Layer 7 of a small transformer language model trained on English Wikipedia (13 layers, counted from 0, width 128).
In attention head 0, each number of a token's query is one row of weights dot the token's vector x plus its bias. The head spreads its attention over the tokens so far by the softmax of query dot key.

Query weights of the head. A number n stands for (n - 500) times 0.00054.
q0 (bias -0.152): 456,546,496,441,288,229,581,543,505,569,390,487,615,705,411,266,643,500,520,577,228,387,460,552,426,539,420,694,571,280,381,586,633,254,561,407,758,303,448,449,380,462,514,631,487,577,717,397,594,500,483,304,504,571,374,532,564,229,688,235,360,576,620,518,538,354,495,421,264,857,727,186,710,187,508,439,383,391,559,382,487,557,469,588,419,713,491,588,645,542,972,597,732,560,625,666,567,205,678,669,409,592,293,719,667,415,585,367,448,366,496,418,386,691,326,398,546,557,564,314,388,408,863,630,632,261,633,545
q1 (bias -0.776): 330,636,471,391,408,358,356,374,623,455,404,542,739,515,632,482,179,688,592,621,634,383,445,632,735,743,558,636,427,537,301,602,478,515,530,560,257,492,390,662,442,592,428,534,651,704,363,541,443,271,485,867,422,867,407,575,524,356,346,469,522,537,450,361,653,255,205,626,641,345,485,444,458,556,457,556,734,453,566,428,508,413,621,519,518,540,326,552,468,547,500,452,615,287,766,508,477,706,442,504,266,621,355,460,530,241,445,369,519,279,496,451,463,504,424,385,642,470,580,485,579,626,500,605,467,500,458,624
q2 (bias -0.422): 717,922,416,357,466,358,453,656,447,484,351,492,742,556,590,390,354,588,704,643,287,529,470,383,601,622,628,550,479,624,249,643,500,534,576,340,496,745,529,736,198,504,362,475,369,570,548,486,671,597,337,448,472,620,810,404,284,294,662,440,198,463,456,423,655,627,491,330,603,440,395,533,412,408,536,517,630,517,537,734,547,747,525,466,231,287,564,544,365,593,459,152,600,607,529,529,261,421,404,703,588,622,775,645,605,603,630,252,441,354,282,363,459,567,451,407,574,230,676,541,536,264,419,467,374,562,377,612
q3 (bias 0.531): 444,333,373,367,349,816,438,298,690,638,557,459,453,467,459,582,562,596,417,446,403,657,882,560,351,816,393,583,398,388,445,342,540,673,496,654,665,611,540,531,369,469,585,500,575,825,617,552,439,394,548,462,561,438,344,517,424,249,898,566,535,399,435,628,456,300,403,423,670,549,331,313,666,380,409,745,346,412,547,617,369,415,375,304,414,641,331,598,576,686,701,298,627,355,296,322,529,397,389,588,686,649,529,424,512,521,500,553,557,566,420,408,559,190,644,492,694,581,521,520,405,314,778,384,596,555,492,306
q4 (bias -0.450): 330,361,523,516,632,193,663,823,546,453,625,576,667,249,268,283,508,587,515,549,447,686,705,314,401,664,439,500,564,641,450,451,383,419,416,538,508,369,480,434,427,881,572,702,338,461,533,513,265,496,397,392,425,585,602,297,446,432,628,647,334,465,447,618,751,603,736,460,633,366,425,414,651,630,369,461,471,454,411,650,448,417,472,484,338,365,646,655,500,435,380,424,296,496,590,476,359,403,594,421,409,385,620,446,508,468,384,431,420,520,496,374,600,496,492,833,831,648,792,229,665,408,452,709,444,683,456,471
q5 (bias -0.172): 489,432,678,516,546,407,527,429,731,653,715,508,181,454,461,526,488,542,511,390,678,504,707,693,698,458,577,537,358,582,604,328,385,531,424,371,392,462,473,330,558,401,335,394,618,213,543,488,586,481,534,445,561,636,321,306,312,508,500,570,415,647,385,500,405,512,607,370,556,360,382,208,420,481,482,425,480,480,655,576,558,439,743,715,330,693,543,492,777,555,348,625,446,403,496,523,627,239,431,628,373,595,377,234,645,469,518,485,504,438,527,564,290,650,508,561,678,630,460,331,360,702,500,451,704,831,661,410
q6 (bias 0.078): 600,457,415,622,545,422,496,645,430,482,354,645,582,402,678,640,474,393,323,344,479,647,588,382,489,403,383,648,362,569,465,401,446,485,311,614,655,500,400,518,508,439,696,452,367,547,695,225,353,343,647,427,375,696,373,620,403,318,583,394,334,386,332,519,254,424,519,295,747,485,644,369,567,482,647,753,481,381,683,463,590,688,585,579,453,661,523,543,525,546,580,229,630,625,445,478,804,414,648,496,751,663,437,326,437,666,550,440,407,489,323,430,489,382,776,317,527,548,411,533,654,415,477,478,468,601,489,655
q7 (bias -0.019): 127,349,467,556,313,505,433,674,621,534,562,469,383,559,535,624,421,442,616,647,607,604,464,462,627,461,657,575,632,294,496,623,855,283,663,369,413,508,377,552,246,414,463,519,594,685,504,359,620,500,661,701,232,595,703,468,646,535,889,587,391,701,357,520,302,413,396,481,500,366,411,462,539,446,642,293,643,584,613,585,637,431,697,613,511,504,464,520,416,504,575,516,493,688,298,570,390,141,342,351,673,323,492,500,275,480,552,480,566,508,500,435,541,623,423,406,625,391,524,374,544,519,308,611,384,349,594,547
q8 (bias 0.240): 322,456,620,473,385,416,286,493,369,671,396,496,552,539,636,518,652,436,493,371,591,364,348,477,336,447,581,673,439,384,596,390,705,558,729,423,337,471,329,515,558,397,331,508,456,705,681,586,720,508,345,480,625,516,537,508,564,763,781,488,633,709,673,601,98,537,749,427,634,612,500,496,432,319,550,334,285,460,603,341,465,690,534,677,504,524,504,560,583,493,570,629,464,532,402,542,539,332,381,808,313,299,324,460,576,403,570,570,420,551,617,338,404,472,348,369,674,534,504,365,493,466,253,311,672,641,427,523
q9 (bias -0.275): 594,567,466,106,552,468,435,654,678,458,333,563,603,372,242,465,520,402,515,488,413,508,747,512,212,421,496,876,587,442,459,545,454,621,496,596,560,578,567,450,568,458,513,488,278,628,586,246,640,623,633,529,789,476,90,537,620,322,593,609,419,450,481,536,212,500,398,373,674,657,665,527,311,418,686,343,488,467,397,673,476,366,508,416,446,596,315,571,418,553,440,554,560,684,453,366,636,439,459,714,426,508,564,484,761,279,408,564,551,496,139,539,584,588,541,651,578,322,442,551,548,500,496,300,704,647,368,504
q10 (bias 0.480): 442,535,197,345,572,378,573,475,553,553,314,601,364,500,705,435,457,434,539,530,320,679,732,608,475,299,334,559,479,611,491,556,676,761,496,380,338,569,396,301,229,629,876,542,321,627,561,424,316,559,579,670,602,415,809,688,395,722,298,487,447,613,476,312,605,532,643,437,176,577,563,644,299,708,638,376,414,557,642,438,458,446,550,386,520,319,380,280,710,532,265,362,393,314,455,362,343,620,639,430,727,567,584,613,542,457,500,355,621,684,675,459,330,794,632,424,578,479,351,628,650,496,670,525,284,422,551,256
q11 (bias -0.234): 375,710,411,525,594,595,492,607,445,524,525,655,504,533,380,402,508,307,553,442,543,548,571,637,468,533,743,359,492,304,271,391,647,670,593,693,653,393,597,362,607,480,676,391,701,611,550,670,509,520,303,517,603,438,717,678,415,411,283,542,520,359,212,558,531,565,504,426,393,256,456,635,715,436,699,363,650,538,776,609,397,625,512,377,248,80,467,295,393,426,491,655,377,376,384,435,381,572,581,680,834,561,561,263,435,326,386,582,476,500,423,332,504,681,534,435,593,496,649,420,741,537,459,416,234,397,340,799
q12 (bias -0.202): 358,454,458,504,508,588,248,403,467,578,584,584,675,245,622,446,512,149,366,574,397,342,459,547,452,428,234,293,472,406,300,402,609,618,528,479,379,291,496,473,472,508,626,401,670,403,631,551,602,368,484,355,649,431,492,459,767,301,513,610,531,281,756,277,526,538,764,520,590,613,294,504,611,283,317,713,545,488,724,385,649,282,647,556,813,403,589,592,564,485,573,466,508,504,586,575,343,359,677,363,608,615,588,546,552,281,527,653,329,573,607,410,542,555,563,700,517,671,754,476,414,576,476,520,624,220,689,476
q13 (bias -0.396): 214,749,450,525,693,673,434,434,684,469,500,689,429,720,186,418,386,512,612,418,255,155,631,456,348,268,463,413,508,409,525,772,512,361,252,602,191,619,488,298,334,585,428,488,500,563,492,676,551,548,718,542,421,520,436,354,492,548,466,537,632,519,462,688,343,569,421,262,610,398,420,492,600,674,451,730,558,608,663,337,528,612,476,528,341,428,402,706,447,584,306,610,705,369,330,400,638,615,561,524,183,456,629,371,664,716,531,463,480,418,615,575,631,606,609,472,675,312,412,338,598,688,387,468,539,547,516,467
q14 (bias 0.858): 524,457,542,408,565,713,658,508,330,678,709,659,606,343,636,492,678,568,424,750,484,428,471,500,285,439,475,649,512,668,657,450,326,446,573,667,475,420,201,539,533,445,491,516,736,401,500,753,817,398,448,500,557,388,335,580,602,468,708,517,579,390,692,479,275,312,521,610,285,529,411,341,285,460,435,207,617,209,516,359,246,500,617,394,441,787,318,577,711,710,474,268,492,500,584,597,882,442,389,448,580,371,443,589,500,682,543,595,565,359,302,412,457,461,440,606,458,699,466,420,622,362,369,392,487,678,549,280
q15 (bias 0.662): 665,573,423,654,695,429,504,354,538,484,614,488,432,188,599,516,603,516,545,546,728,532,475,568,444,573,652,329,423,448,889,417,662,496,573,474,562,332,428,430,463,629,782,648,688,828,750,370,600,273,344,525,678,294,366,462,360,411,288,115,320,442,439,512,430,439,571,435,365,529,355,544,645,376,321,528,546,613,375,275,545,536,279,500,473,445,319,636,637,426,535,513,450,871,185,443,451,388,351,464,605,407,614,407,545,504,676,496,544,541,392,300,504,530,564,488,294,427,661,643,511,484,578,644,634,496,765,562
q16 (bias 0.778): 535,304,648,592,547,649,544,614,415,708,453,430,431,429,674,169,611,704,561,536,548,350,456,477,492,477,488,492,531,531,687,301,530,607,554,418,354,606,500,474,602,257,598,496,613,538,340,463,251,590,419,444,253,370,359,536,492,732,512,675,541,373,350,275,580,496,480,637,546,386,662,413,430,300,394,615,257,480,440,581,563,288,763,543,429,549,626,455,474,608,533,521,559,741,645,179,465,226,551,473,456,241,504,379,554,366,695,524,554,737,515,423,605,451,606,520,403,306,537,496,814,609,778,611,492,542,653,476
q17 (bias 0.559): 416,407,486,481,522,774,756,468,388,324,489,515,373,433,586,500,755,471,376,636,648,460,500,753,419,312,131,444,689,449,400,576,414,342,577,539,470,427,148,546,567,546,446,460,582,601,739,583,555,482,380,374,507,646,351,741,415,434,386,466,479,486,597,406,588,563,553,307,395,612,178,626,654,303,670,580,644,645,493,496,504,350,562,247,539,461,481,512,563,581,437,633,493,679,573,379,392,362,444,478,465,581,478,466,526,564,667,324,327,579,529,605,514,465,485,277,519,367,461,663,549,544,593,668,480,464,764,571
q18 (bias -0.498): 413,412,565,481,489,107,516,526,437,637,630,614,560,481,546,555,380,677,422,687,525,410,687,526,561,485,581,521,504,358,345,414,641,689,546,388,739,608,474,419,584,661,268,481,445,537,347,524,459,546,395,401,600,315,419,382,440,348,731,519,349,540,493,809,640,663,417,424,481,303,421,493,356,857,671,616,430,421,526,394,792,719,421,623,515,304,384,576,590,398,516,375,522,396,369,398,400,747,522,612,413,379,626,295,363,384,695,388,542,701,394,597,518,589,524,542,468,485,266,638,493,333,554,733,317,319,565,403
q19 (bias -0.255): 459,355,585,569,538,483,679,307,543,551,744,485,352,636,606,482,637,566,291,477,568,685,653,548,485,534,538,407,421,397,547,496,660,333,526,516,508,733,685,623,346,540,610,445,554,624,377,632,404,466,337,365,570,420,373,314,695,448,392,786,475,317,669,382,617,296,284,429,409,318,441,511,507,316,528,530,492,693,547,326,496,567,500,342,356,559,382,304,458,586,420,441,631,300,456,511,602,743,556,427,104,641,624,422,526,462,698,432,303,644,652,658,572,528,500,380,407,530,566,566,454,534,613,467,748,584,207,557
q20 (bias 0.425): 461,542,641,355,416,651,515,447,458,719,667,293,485,361,596,724,404,518,436,470,604,532,374,425,659,399,570,367,478,600,205,411,451,231,453,664,581,369,209,273,219,361,660,615,398,383,448,469,523,384,299,492,486,349,415,632,572,554,778,544,465,646,442,504,276,481,571,424,408,721,543,617,486,614,473,504,533,609,598,496,617,691,496,478,311,626,537,572,520,566,340,485,555,550,603,219,533,488,521,382,489,626,464,504,402,540,528,595,561,419,676,536,364,542,417,496,354,674,345,568,670,627,715,639,589,380,544,640
q21 (bias 0.449): 451,353,437,317,707,638,529,401,270,411,563,482,558,716,614,605,482,213,526,478,437,545,389,521,657,444,408,726,514,287,449,722,623,432,472,566,706,339,528,588,631,423,404,642,585,517,439,358,257,644,379,413,461,429,657,507,591,298,336,450,483,416,273,447,610,493,742,528,606,571,368,373,528,521,411,365,418,554,436,639,292,552,462,613,564,456,464,581,582,433,500,544,649,371,555,308,443,384,569,283,464,608,763,591,416,337,389,581,674,450,670,541,551,633,580,511,540,580,409,466,635,434,500,579,582,609,623,340
q22 (bias -0.344): 398,901,467,484,550,527,519,389,512,273,581,794,572,821,376,500,395,278,656,473,438,621,683,432,428,584,712,372,316,511,496,477,448,419,470,709,713,492,345,393,415,379,376,568,393,719,535,369,691,641,432,370,400,585,252,504,448,489,659,590,507,471,371,558,979,627,465,435,656,341,583,429,496,602,411,349,469,413,714,360,469,390,405,492,504,396,279,516,389,329,447,286,565,540,639,565,458,592,478,455,631,542,259,496,443,485,555,658,519,360,405,594,423,443,580,546,706,458,667,399,421,618,369,444,606,600,634,496
q23 (bias -0.229): 405,551,298,594,440,202,463,445,671,508,718,572,320,419,618,333,419,528,470,463,538,595,643,317,480,536,601,431,508,590,237,492,395,602,844,534,634,583,639,512,549,330,281,429,574,461,793,530,667,576,476,500,515,528,295,492,358,576,483,430,298,512,364,630,474,689,691,291,508,435,786,343,715,642,748,650,397,359,508,536,605,687,345,440,570,538,626,580,598,320,746,564,405,605,520,304,480,650,288,528,463,384,307,662,468,606,531,431,329,480,715,386,272,347,626,355,728,416,659,374,673,568,342,385,290,414,327,492
q24 (bias 0.766): 444,540,557,566,383,614,565,390,645,427,402,477,370,348,443,555,458,545,441,496,518,426,469,493,590,571,538,317,662,596,492,593,537,596,489,393,588,484,444,464,322,605,611,474,551,324,314,657,616,538,478,422,612,324,304,586,555,522,428,561,609,529,631,595,264,355,694,534,456,584,657,544,515,363,309,563,589,547,642,496,489,937,750,386,282,413,703,559,578,540,536,325,230,425,419,545,371,363,433,441,809,339,674,711,639,416,631,515,507,244,515,578,721,568,571,542,344,215,402,570,574,158,447,552,580,522,515,285
q25 (bias 0.203): 370,325,597,725,404,492,457,321,504,597,560,489,393,582,234,630,673,371,395,569,517,559,536,577,493,415,375,496,379,417,541,333,476,536,179,410,400,349,714,449,557,493,407,367,681,483,413,477,447,606,545,775,513,446,394,555,522,539,609,572,479,582,563,371,672,637,559,816,624,256,370,531,370,420,550,343,533,456,490,433,489,528,496,539,503,586,536,270,427,392,416,541,500,701,646,468,468,371,573,618,368,542,720,610,585,615,510,647,711,342,454,612,411,567,759,400,419,740,456,524,447,186,471,538,466,583,475,626
q26 (bias 0.071): 554,485,459,396,580,268,719,475,405,553,241,609,405,419,426,416,518,249,598,493,531,554,608,540,655,645,489,429,478,489,401,306,387,341,638,745,566,417,359,630,313,455,588,550,328,408,496,399,337,584,554,523,575,504,450,402,428,500,438,674,570,528,507,437,201,644,613,427,571,500,359,472,486,335,595,604,507,417,598,525,309,352,388,672,528,355,807,755,589,399,492,446,737,339,407,685,636,504,438,414,390,460,573,647,583,470,630,614,250,585,464,600,682,654,527,602,410,460,716,693,404,438,537,590,247,631,346,641
q27 (bias 0.335): 552,466,381,492,577,241,545,843,458,528,398,476,479,594,339,473,274,440,293,600,531,356,517,713,258,504,418,487,541,341,466,562,520,669,553,543,447,460,601,191,189,371,777,404,735,342,538,600,491,520,416,500,455,430,418,668,280,609,569,454,433,488,641,500,531,747,847,472,480,566,464,445,617,556,375,436,575,643,336,528,357,452,765,651,379,449,467,356,523,662,335,521,381,632,484,782,557,518,523,197,365,299,524,672,488,533,594,586,488,331,693,648,644,436,335,594,391,710,424,627,534,468,426,304,400,886,529,533
q28 (bias -0.191): 241,574,615,532,504,187,512,485,431,405,410,570,529,401,635,670,492,450,442,760,362,388,728,419,384,675,567,765,657,596,675,444,678,500,399,661,389,679,783,590,413,271,574,357,326,393,448,625,604,680,361,500,456,643,342,160,557,306,388,456,591,406,607,583,504,375,359,371,412,346,461,267,597,619,419,504,544,447,462,415,480,481,380,700,523,599,603,639,511,586,139,352,386,422,584,446,126,556,500,512,488,554,484,654,617,567,583,539,352,337,624,592,568,455,480,712,678,465,704,546,416,578,406,565,325,599,606,655
q29 (bias 0.263): 396,562,493,788,657,554,592,454,561,462,571,371,435,409,496,368,508,404,406,412,273,338,476,396,492,407,595,580,465,500,561,480,614,559,376,303,457,257,523,229,445,440,369,508,474,724,408,738,650,437,604,484,660,639,637,597,810,442,737,400,594,665,228,551,635,705,613,625,492,460,268,412,244,608,474,369,336,617,651,631,657,570,779,500,421,783,563,447,434,500,475,533,390,549,419,585,472,448,264,343,512,581,371,674,535,365,628,378,803,559,461,454,545,236,626,433,500,519,659,535,507,410,449,573,124,489,508,369
q30 (bias -0.448): 561,509,453,293,442,620,323,504,543,428,653,306,517,550,441,544,404,378,753,517,469,516,601,410,607,488,446,682,690,415,289,361,460,441,401,344,371,671,672,544,662,520,470,577,408,604,169,769,693,417,691,381,423,809,575,205,556,521,219,441,907,417,543,567,692,500,428,434,544,567,557,419,779,720,585,504,665,534,616,402,458,349,512,459,528,222,366,461,663,512,283,478,337,348,455,385,783,427,648,378,183,533,492,710,426,559,520,658,549,337,447,569,258,395,633,442,534,582,547,516,407,401,359,715,729,316,405,408
q31 (bias -0.211): 550,668,607,615,420,378,452,574,576,610,613,656,519,445,360,254,618,539,497,619,493,403,478,309,471,619,324,551,325,475,326,400,518,500,384,511,687,579,684,507,639,308,603,360,619,450,407,287,399,569,618,526,422,485,666,466,330,377,717,467,546,587,650,563,567,469,459,598,482,522,277,585,399,572,527,629,626,635,384,367,427,349,525,504,342,607,552,861,480,195,313,688,267,130,546,583,427,424,654,436,387,511,391,696,641,474,409,672,363,507,471,521,587,488,591,391,477,435,500,603,599,609,383,675,403,525,609,489

Each question shows a short text with each token's key, already scaled and adjusted for position as the last token sees it. A number n stands for (n - 500) times 0.0022.

Then comes the last token's vector x. A number n stands for (n - 500) times 0.019.

0 "ip": 497,629,545,368,532,356,403,511,333,446,595,525,495,733,366,464,349,422,632,479,531,398,494,531,457,388,480,581,550,477,500,658
1 "s": 576,827,709,361,538,416,513,508,413,405,382,521,598,674,126,154,195,345,700,486,435,368,372,561,447,349,460,403,511,535,583,634
2 " P": 573,769,659,535,550,327,439,495,282,425,402,454,343,453,324,275,192,418,660,563,453,465,558,582,431,436,486,559,448,562,626,598
3 " ": 738,727,558,472,338,322,443,469,434,607,374,395,401,465,197,261,96,262,736,594,523,471,543,534,424,486,402,362,293,534,633,635
4 "44": 536,715,673,458,433,488,468,431,299,631,463,488,276,646,136,441,193,293,679,562,402,411,461,496,402,365,424,441,401,450,535,593
5 " ": 721,726,552,442,512,371,433,561,456,546,409,490,400,603,109,385,265,321,729,634,476,537,538,551,324,351,405,329,395,558,483,571
x: 390,514,476,546,513,554,503,512,535,461,508,447,504,520,403,460,501,480,592,474,548,566,564,531,529,500,486,472,577,414,598,413,526,547,361,624,444,492,510,423,571,599,257,616,467,526,524,549,366,563,421,568,534,603,418,549,517,781,465,499,501,497,476,493,651,458,518,588,654,527,568,453,649,481,464,514,332,424,457,493,496,293,384,308,466,530,533,550,656,482,435,473,498,479,565,567,594,367,486,490,134,467,463,466,575,481,520,342,505,549,559,567,553,376,381,368,600,469,496,460,533,465,587,510,415,857,426,496
To which token does the last token give the most attention? 2 " P"

0 " in": 478,647,550,376,530,343,422,502,341,461,592,517,505,721,378,476,370,419,634,493,532,384,469,546,458,363,491,597,546,457,486,656
1 " cl": 594,843,645,485,539,456,494,486,445,589,480,539,525,364,364,483,323,394,718,467,519,367,356,574,341,413,666,559,529,506,515,730
2 "o": 622,760,758,344,621,464,518,575,514,674,301,548,546,425,227,381,147,367,703,429,372,469,512,574,436,410,621,437,725,565,447,812
3 "ak": 581,727,763,246,636,446,448,654,406,576,383,600,553,589,290,292,311,226,636,398,562,443,485,589,363,390,567,549,635,536,533,735
4 "-": 669,671,649,380,656,472,399,469,498,591,469,564,659,468,272,420,96,271,658,573,458,546,633,662,389,378,559,496,555,522,480,593
5 "and": 641,745,634,362,575,458,497,430,416,344,307,550,551,492,207,370,196,381,714,701,464,432,502,624,319,306,534,339,565,497,482,645
x: 510,444,422,465,500,617,535,418,441,557,625,488,465,557,685,459,394,461,505,484,625,602,593,675,584,500,584,596,322,480,385,441,485,440,370,591,377,413,395,527,490,616,392,544,498,507,522,498,448,530,512,564,587,490,262,469,556,640,566,508,422,441,627,539,618,418,546,573,536,524,510,564,554,524,531,530,370,420,557,447,412,257,467,565,593,548,617,489,535,440,425,527,466,444,519,402,407,424,534,504,210,573,302,414,718,568,437,380,446,575,600,413,556,496,438,413,506,725,491,540,482,544,507,488,585,663,403,348
To which token does the last token give the most attention? 1 " cl"

0 " V": 463,639,557,387,514,351,413,509,338,442,595,516,474,727,370,480,372,429,630,493,519,407,491,553,459,377,490,589,545,491,516,660
1 "ick": 491,783,659,332,535,390,502,501,242,479,429,507,390,641,417,365,202,343,761,564,523,367,497,529,466,274,534,497,644,622,705,741
2 "y": 537,745,740,397,485,498,405,531,326,522,459,502,448,561,413,361,144,259,731,524,346,254,615,546,540,291,449,507,628,697,652,695
3 " Le": 482,826,709,434,358,452,377,491,491,556,523,476,299,582,473,441,128,268,709,625,398,419,620,576,547,305,609,506,499,516,620,615
4 "and": 554,723,782,277,455,456,490,551,367,543,493,500,358,669,357,421,211,216,733,564,337,402,581,574,498,363,617,518,646,501,513,734
5 "ro": 491,655,781,306,486,499,568,497,364,590,495,592,411,683,323,345,184,198,779,578,339,321,565,570,340,341,602,590,602,521,497,635
x: 480,561,572,473,461,576,515,441,450,504,491,590,446,560,494,465,548,540,521,456,495,597,603,497,580,488,573,514,288,480,633,574,542,604,448,484,366,478,558,594,413,570,515,522,574,650,599,489,476,516,398,631,418,451,304,535,409,611,567,348,495,476,600,528,540,551,598,505,748,568,524,388,501,568,455,397,487,450,538,255,404,394,446,378,622,582,494,457,607,472,392,435,532,536,398,364,567,439,514,419,17,349,458,655,525,488,559,590,495,414,439,578,504,481,477,421,522,606,398,507,545,485,539,465,528,720,425,542
Which two tokens does the last token look at most, in order? 3 " Le", 0 " V"

0 "em": 481,641,558,358,537,359,406,510,346,448,598,530,480,730,375,463,363,437,642,455,515,411,485,536,443,366,486,585,563,490,497,670
1 "ple": 675,782,746,348,575,484,478,539,323,503,425,524,438,560,330,365,198,323,661,468,420,423,615,593,454,384,424,536,633,545,706,763
2 " are": 780,909,731,204,397,454,486,513,468,488,508,386,499,567,252,426,340,299,647,514,519,438,460,506,399,351,550,600,435,463,459,708
3 " Sh": 691,873,695,431,506,428,332,399,285,447,442,461,384,440,480,455,304,352,560,450,565,475,603,560,457,476,461,479,570,591,569,632
4 "iv": 643,796,753,313,642,381,473,482,322,543,496,488,396,549,416,316,191,378,620,490,503,602,646,619,467,391,492,369,579,587,630,657
5 "all": 633,854,771,421,691,504,460,578,303,526,500,595,458,670,297,399,157,350,638,493,583,477,550,611,497,391,444,492,728,677,690,635
x: 434,535,410,475,476,612,531,481,662,472,616,514,392,480,663,403,495,384,461,463,588,583,632,488,534,521,463,493,398,583,529,511,491,412,394,544,410,366,426,588,500,608,448,498,627,600,539,445,590,428,408,684,518,566,258,507,497,595,512,426,527,472,551,559,665,518,536,501,555,671,387,436,613,471,412,452,409,485,419,535,417,440,344,468,581,607,485,460,602,548,409,442,592,465,617,579,541,411,549,410,123,315,595,495,519,435,469,522,590,416,591,525,456,455,548,484,582,490,490,545,500,366,618,445,433,784,400,397
Which token does the last token look at most, and with what share of its attention? 3 " Sh", with about 90%

0 "ier": 478,658,556,355,512,349,422,509,323,461,602,525,498,741,376,479,379,422,639,483,513,387,497,524,455,355,498,587,561,493,496,670
1 " w": 609,787,608,261,490,401,508,431,376,423,426,447,396,450,314,379,279,337,563,624,519,423,436,693,416,466,538,534,525,501,500,612
2 "atch": 632,823,608,261,517,420,380,443,372,490,388,470,472,484,297,377,314,326,677,403,502,442,597,584,457,310,507,524,597,563,585,851
3 "ing": 591,749,657,355,589,442,472,420,420,634,393,608,526,546,292,233,220,240,644,439,433,261,507,743,463,311,462,552,493,500,601,766
4 " V": 455,777,708,541,466,316,445,459,343,530,433,410,343,497,309,372,268,305,590,557,464,450,598,665,503,367,581,586,454,625,709,666
5 "ik": 480,792,708,402,486,423,507,592,352,484,434,383,366,566,378,268,110,249,609,540,568,256,550,510,471,280,573,388,544,673,603,662
x: 393,547,549,478,571,609,482,498,604,475,450,423,455,502,619,443,400,455,485,381,608,541,561,450,590,524,583,496,391,447,616,395,503,529,302,577,427,469,453,507,476,646,494,547,569,586,351,577,397,425,590,507,538,497,354,510,492,645,596,467,489,453,563,636,576,459,522,522,684,641,517,505,535,498,602,294,329,289,549,430,465,535,572,440,558,449,580,463,419,418,504,496,631,464,397,641,521,452,545,339,250,541,355,443,617,465,601,505,453,439,591,482,560,395,507,400,527,519,699,507,411,524,433,569,494,764,409,454
Which token does the last token look at most, and with what share of its attention? 4 " V", with about 70%

0 ".": 484,643,554,363,515,355,408,509,337,451,598,532,497,732,370,474,367,426,625,475,516,399,478,548,454,370,496,592,549,486,494,666
1 " Char": 452,747,677,422,478,341,471,428,364,493,531,430,462,548,401,420,205,436,696,592,443,471,354,544,407,380,465,562,520,502,596,723
2 "les": 496,865,778,324,420,430,533,476,382,580,451,450,514,593,395,325,162,205,702,390,415,295,422,513,478,328,510,402,653,552,663,683
3 " is": 685,816,753,233,417,457,422,582,444,381,524,343,472,563,329,363,291,301,653,586,550,360,424,535,364,319,449,561,499,476,507,697
4 " also": 830,830,762,233,451,516,396,609,502,453,513,365,614,536,254,367,273,345,693,570,455,323,421,584,448,377,519,621,577,527,439,607
5 " in": 688,794,676,340,562,308,461,477,433,519,422,350,653,496,328,407,301,316,763,680,566,214,368,558,399,323,537,579,528,392,466,504
x: 509,545,451,561,425,480,445,501,461,546,546,443,523,519,504,411,538,527,603,574,623,529,573,616,512,492,532,497,424,552,581,550,494,607,535,507,328,411,370,538,341,627,409,558,533,504,433,565,433,438,365,616,620,457,267,410,610,538,599,417,472,478,549,230,622,505,564,630,546,495,595,513,498,513,486,446,430,464,486,351,545,407,468,565,654,477,526,450,493,468,515,557,534,473,546,506,614,260,513,383,113,440,446,528,648,517,650,417,342,521,627,521,557,515,441,437,609,469,442,602,447,589,558,388,533,651,462,500
To which token does the last token give the most attention? 4 " also"

0 " and": 468,652,549,360,510,359,416,505,333,453,600,534,490,726,371,469,373,418,621,486,507,399,481,540,464,369,483,598,548,463,478,662
1 " ex": 612,712,672,376,582,410,416,505,502,490,376,428,641,472,200,411,194,437,792,481,389,287,319,630,416,372,606,576,378,404,455,599
2 "er": 660,676,714,356,513,377,569,641,453,517,346,469,651,467,164,271,218,291,699,415,318,223,626,575,377,419,604,530,520,419,572,585
3 "c": 634,739,645,302,482,388,518,565,403,429,281,570,608,555,202,277,180,291,784,384,395,396,493,590,300,381,648,497,478,574,499,575
4 "is": 652,780,726,295,581,369,489,647,469,450,319,489,562,635,166,319,218,368,766,528,448,410,469,495,375,321,503,451,590,593,622,574
5 "ing": 625,788,656,331,623,387,590,481,504,545,329,560,649,608,201,318,301,285,751,461,424,289,451,701,398,300,499,536,512,473,579,590
x: 495,385,411,440,390,402,510,412,466,480,490,496,511,489,550,498,545,449,553,513,596,577,588,587,487,656,540,529,419,572,479,484,484,510,389,573,296,369,381,462,460,567,483,543,606,593,529,437,472,518,562,711,628,424,310,631,678,638,548,502,550,509,638,451,574,535,670,619,661,618,526,532,522,489,413,525,311,432,481,358,448,405,421,544,714,503,537,606,556,450,451,511,596,495,488,486,495,315,502,390,170,488,470,464,454,469,537,513,478,470,587,489,530,450,521,529,524,538,256,515,406,579,489,413,481,698,357,409
To which token does the last token give the most attention? 1 " ex"

0 "ay": 482,648,561,363,538,360,398,499,327,456,601,522,491,734,389,480,366,429,647,478,536,398,491,543,455,363,481,577,564,480,491,668
1 "ak": 499,727,765,325,577,373,437,472,215,570,436,597,508,741,291,213,257,253,737,505,604,340,405,553,457,305,495,491,647,578,596,748
2 "a": 503,706,802,397,624,356,476,435,367,533,396,530,492,702,240,227,257,379,730,502,457,402,519,655,529,300,437,499,635,573,559,707
3 " of": 542,874,688,314,530,254,521,446,454,591,370,480,446,625,372,338,296,269,712,649,489,347,403,567,454,220,358,670,519,436,530,647
4 " I": 499,852,713,581,419,279,441,462,267,576,407,395,456,551,409,390,277,308,746,627,423,408,559,505,420,270,539,521,565,318,508,569
5 "k": 540,715,750,423,443,282,333,523,274,527,345,451,311,618,325,216,343,308,674,619,476,365,579,530,359,341,445,443,683,388,491,505
x: 360,452,566,406,566,663,412,554,442,540,493,310,507,491,575,487,418,573,588,493,579,498,592,638,539,539,610,511,402,473,774,592,534,551,364,630,413,586,410,499,522,558,337,583,542,466,379,490,364,437,501,621,495,290,282,453,538,586,468,580,502,470,589,559,570,570,457,583,662,453,537,423,586,486,509,426,453,394,485,448,380,423,468,421,509,493,466,544,456,554,527,430,566,541,519,490,439,484,619,428,247,565,430,561,647,474,559,548,342,394,612,481,481,404,416,475,455,533,709,464,458,583,527,509,580,699,360,417
Which token does the last token look at most, and with what share of its attention? 4 " I", with about 60%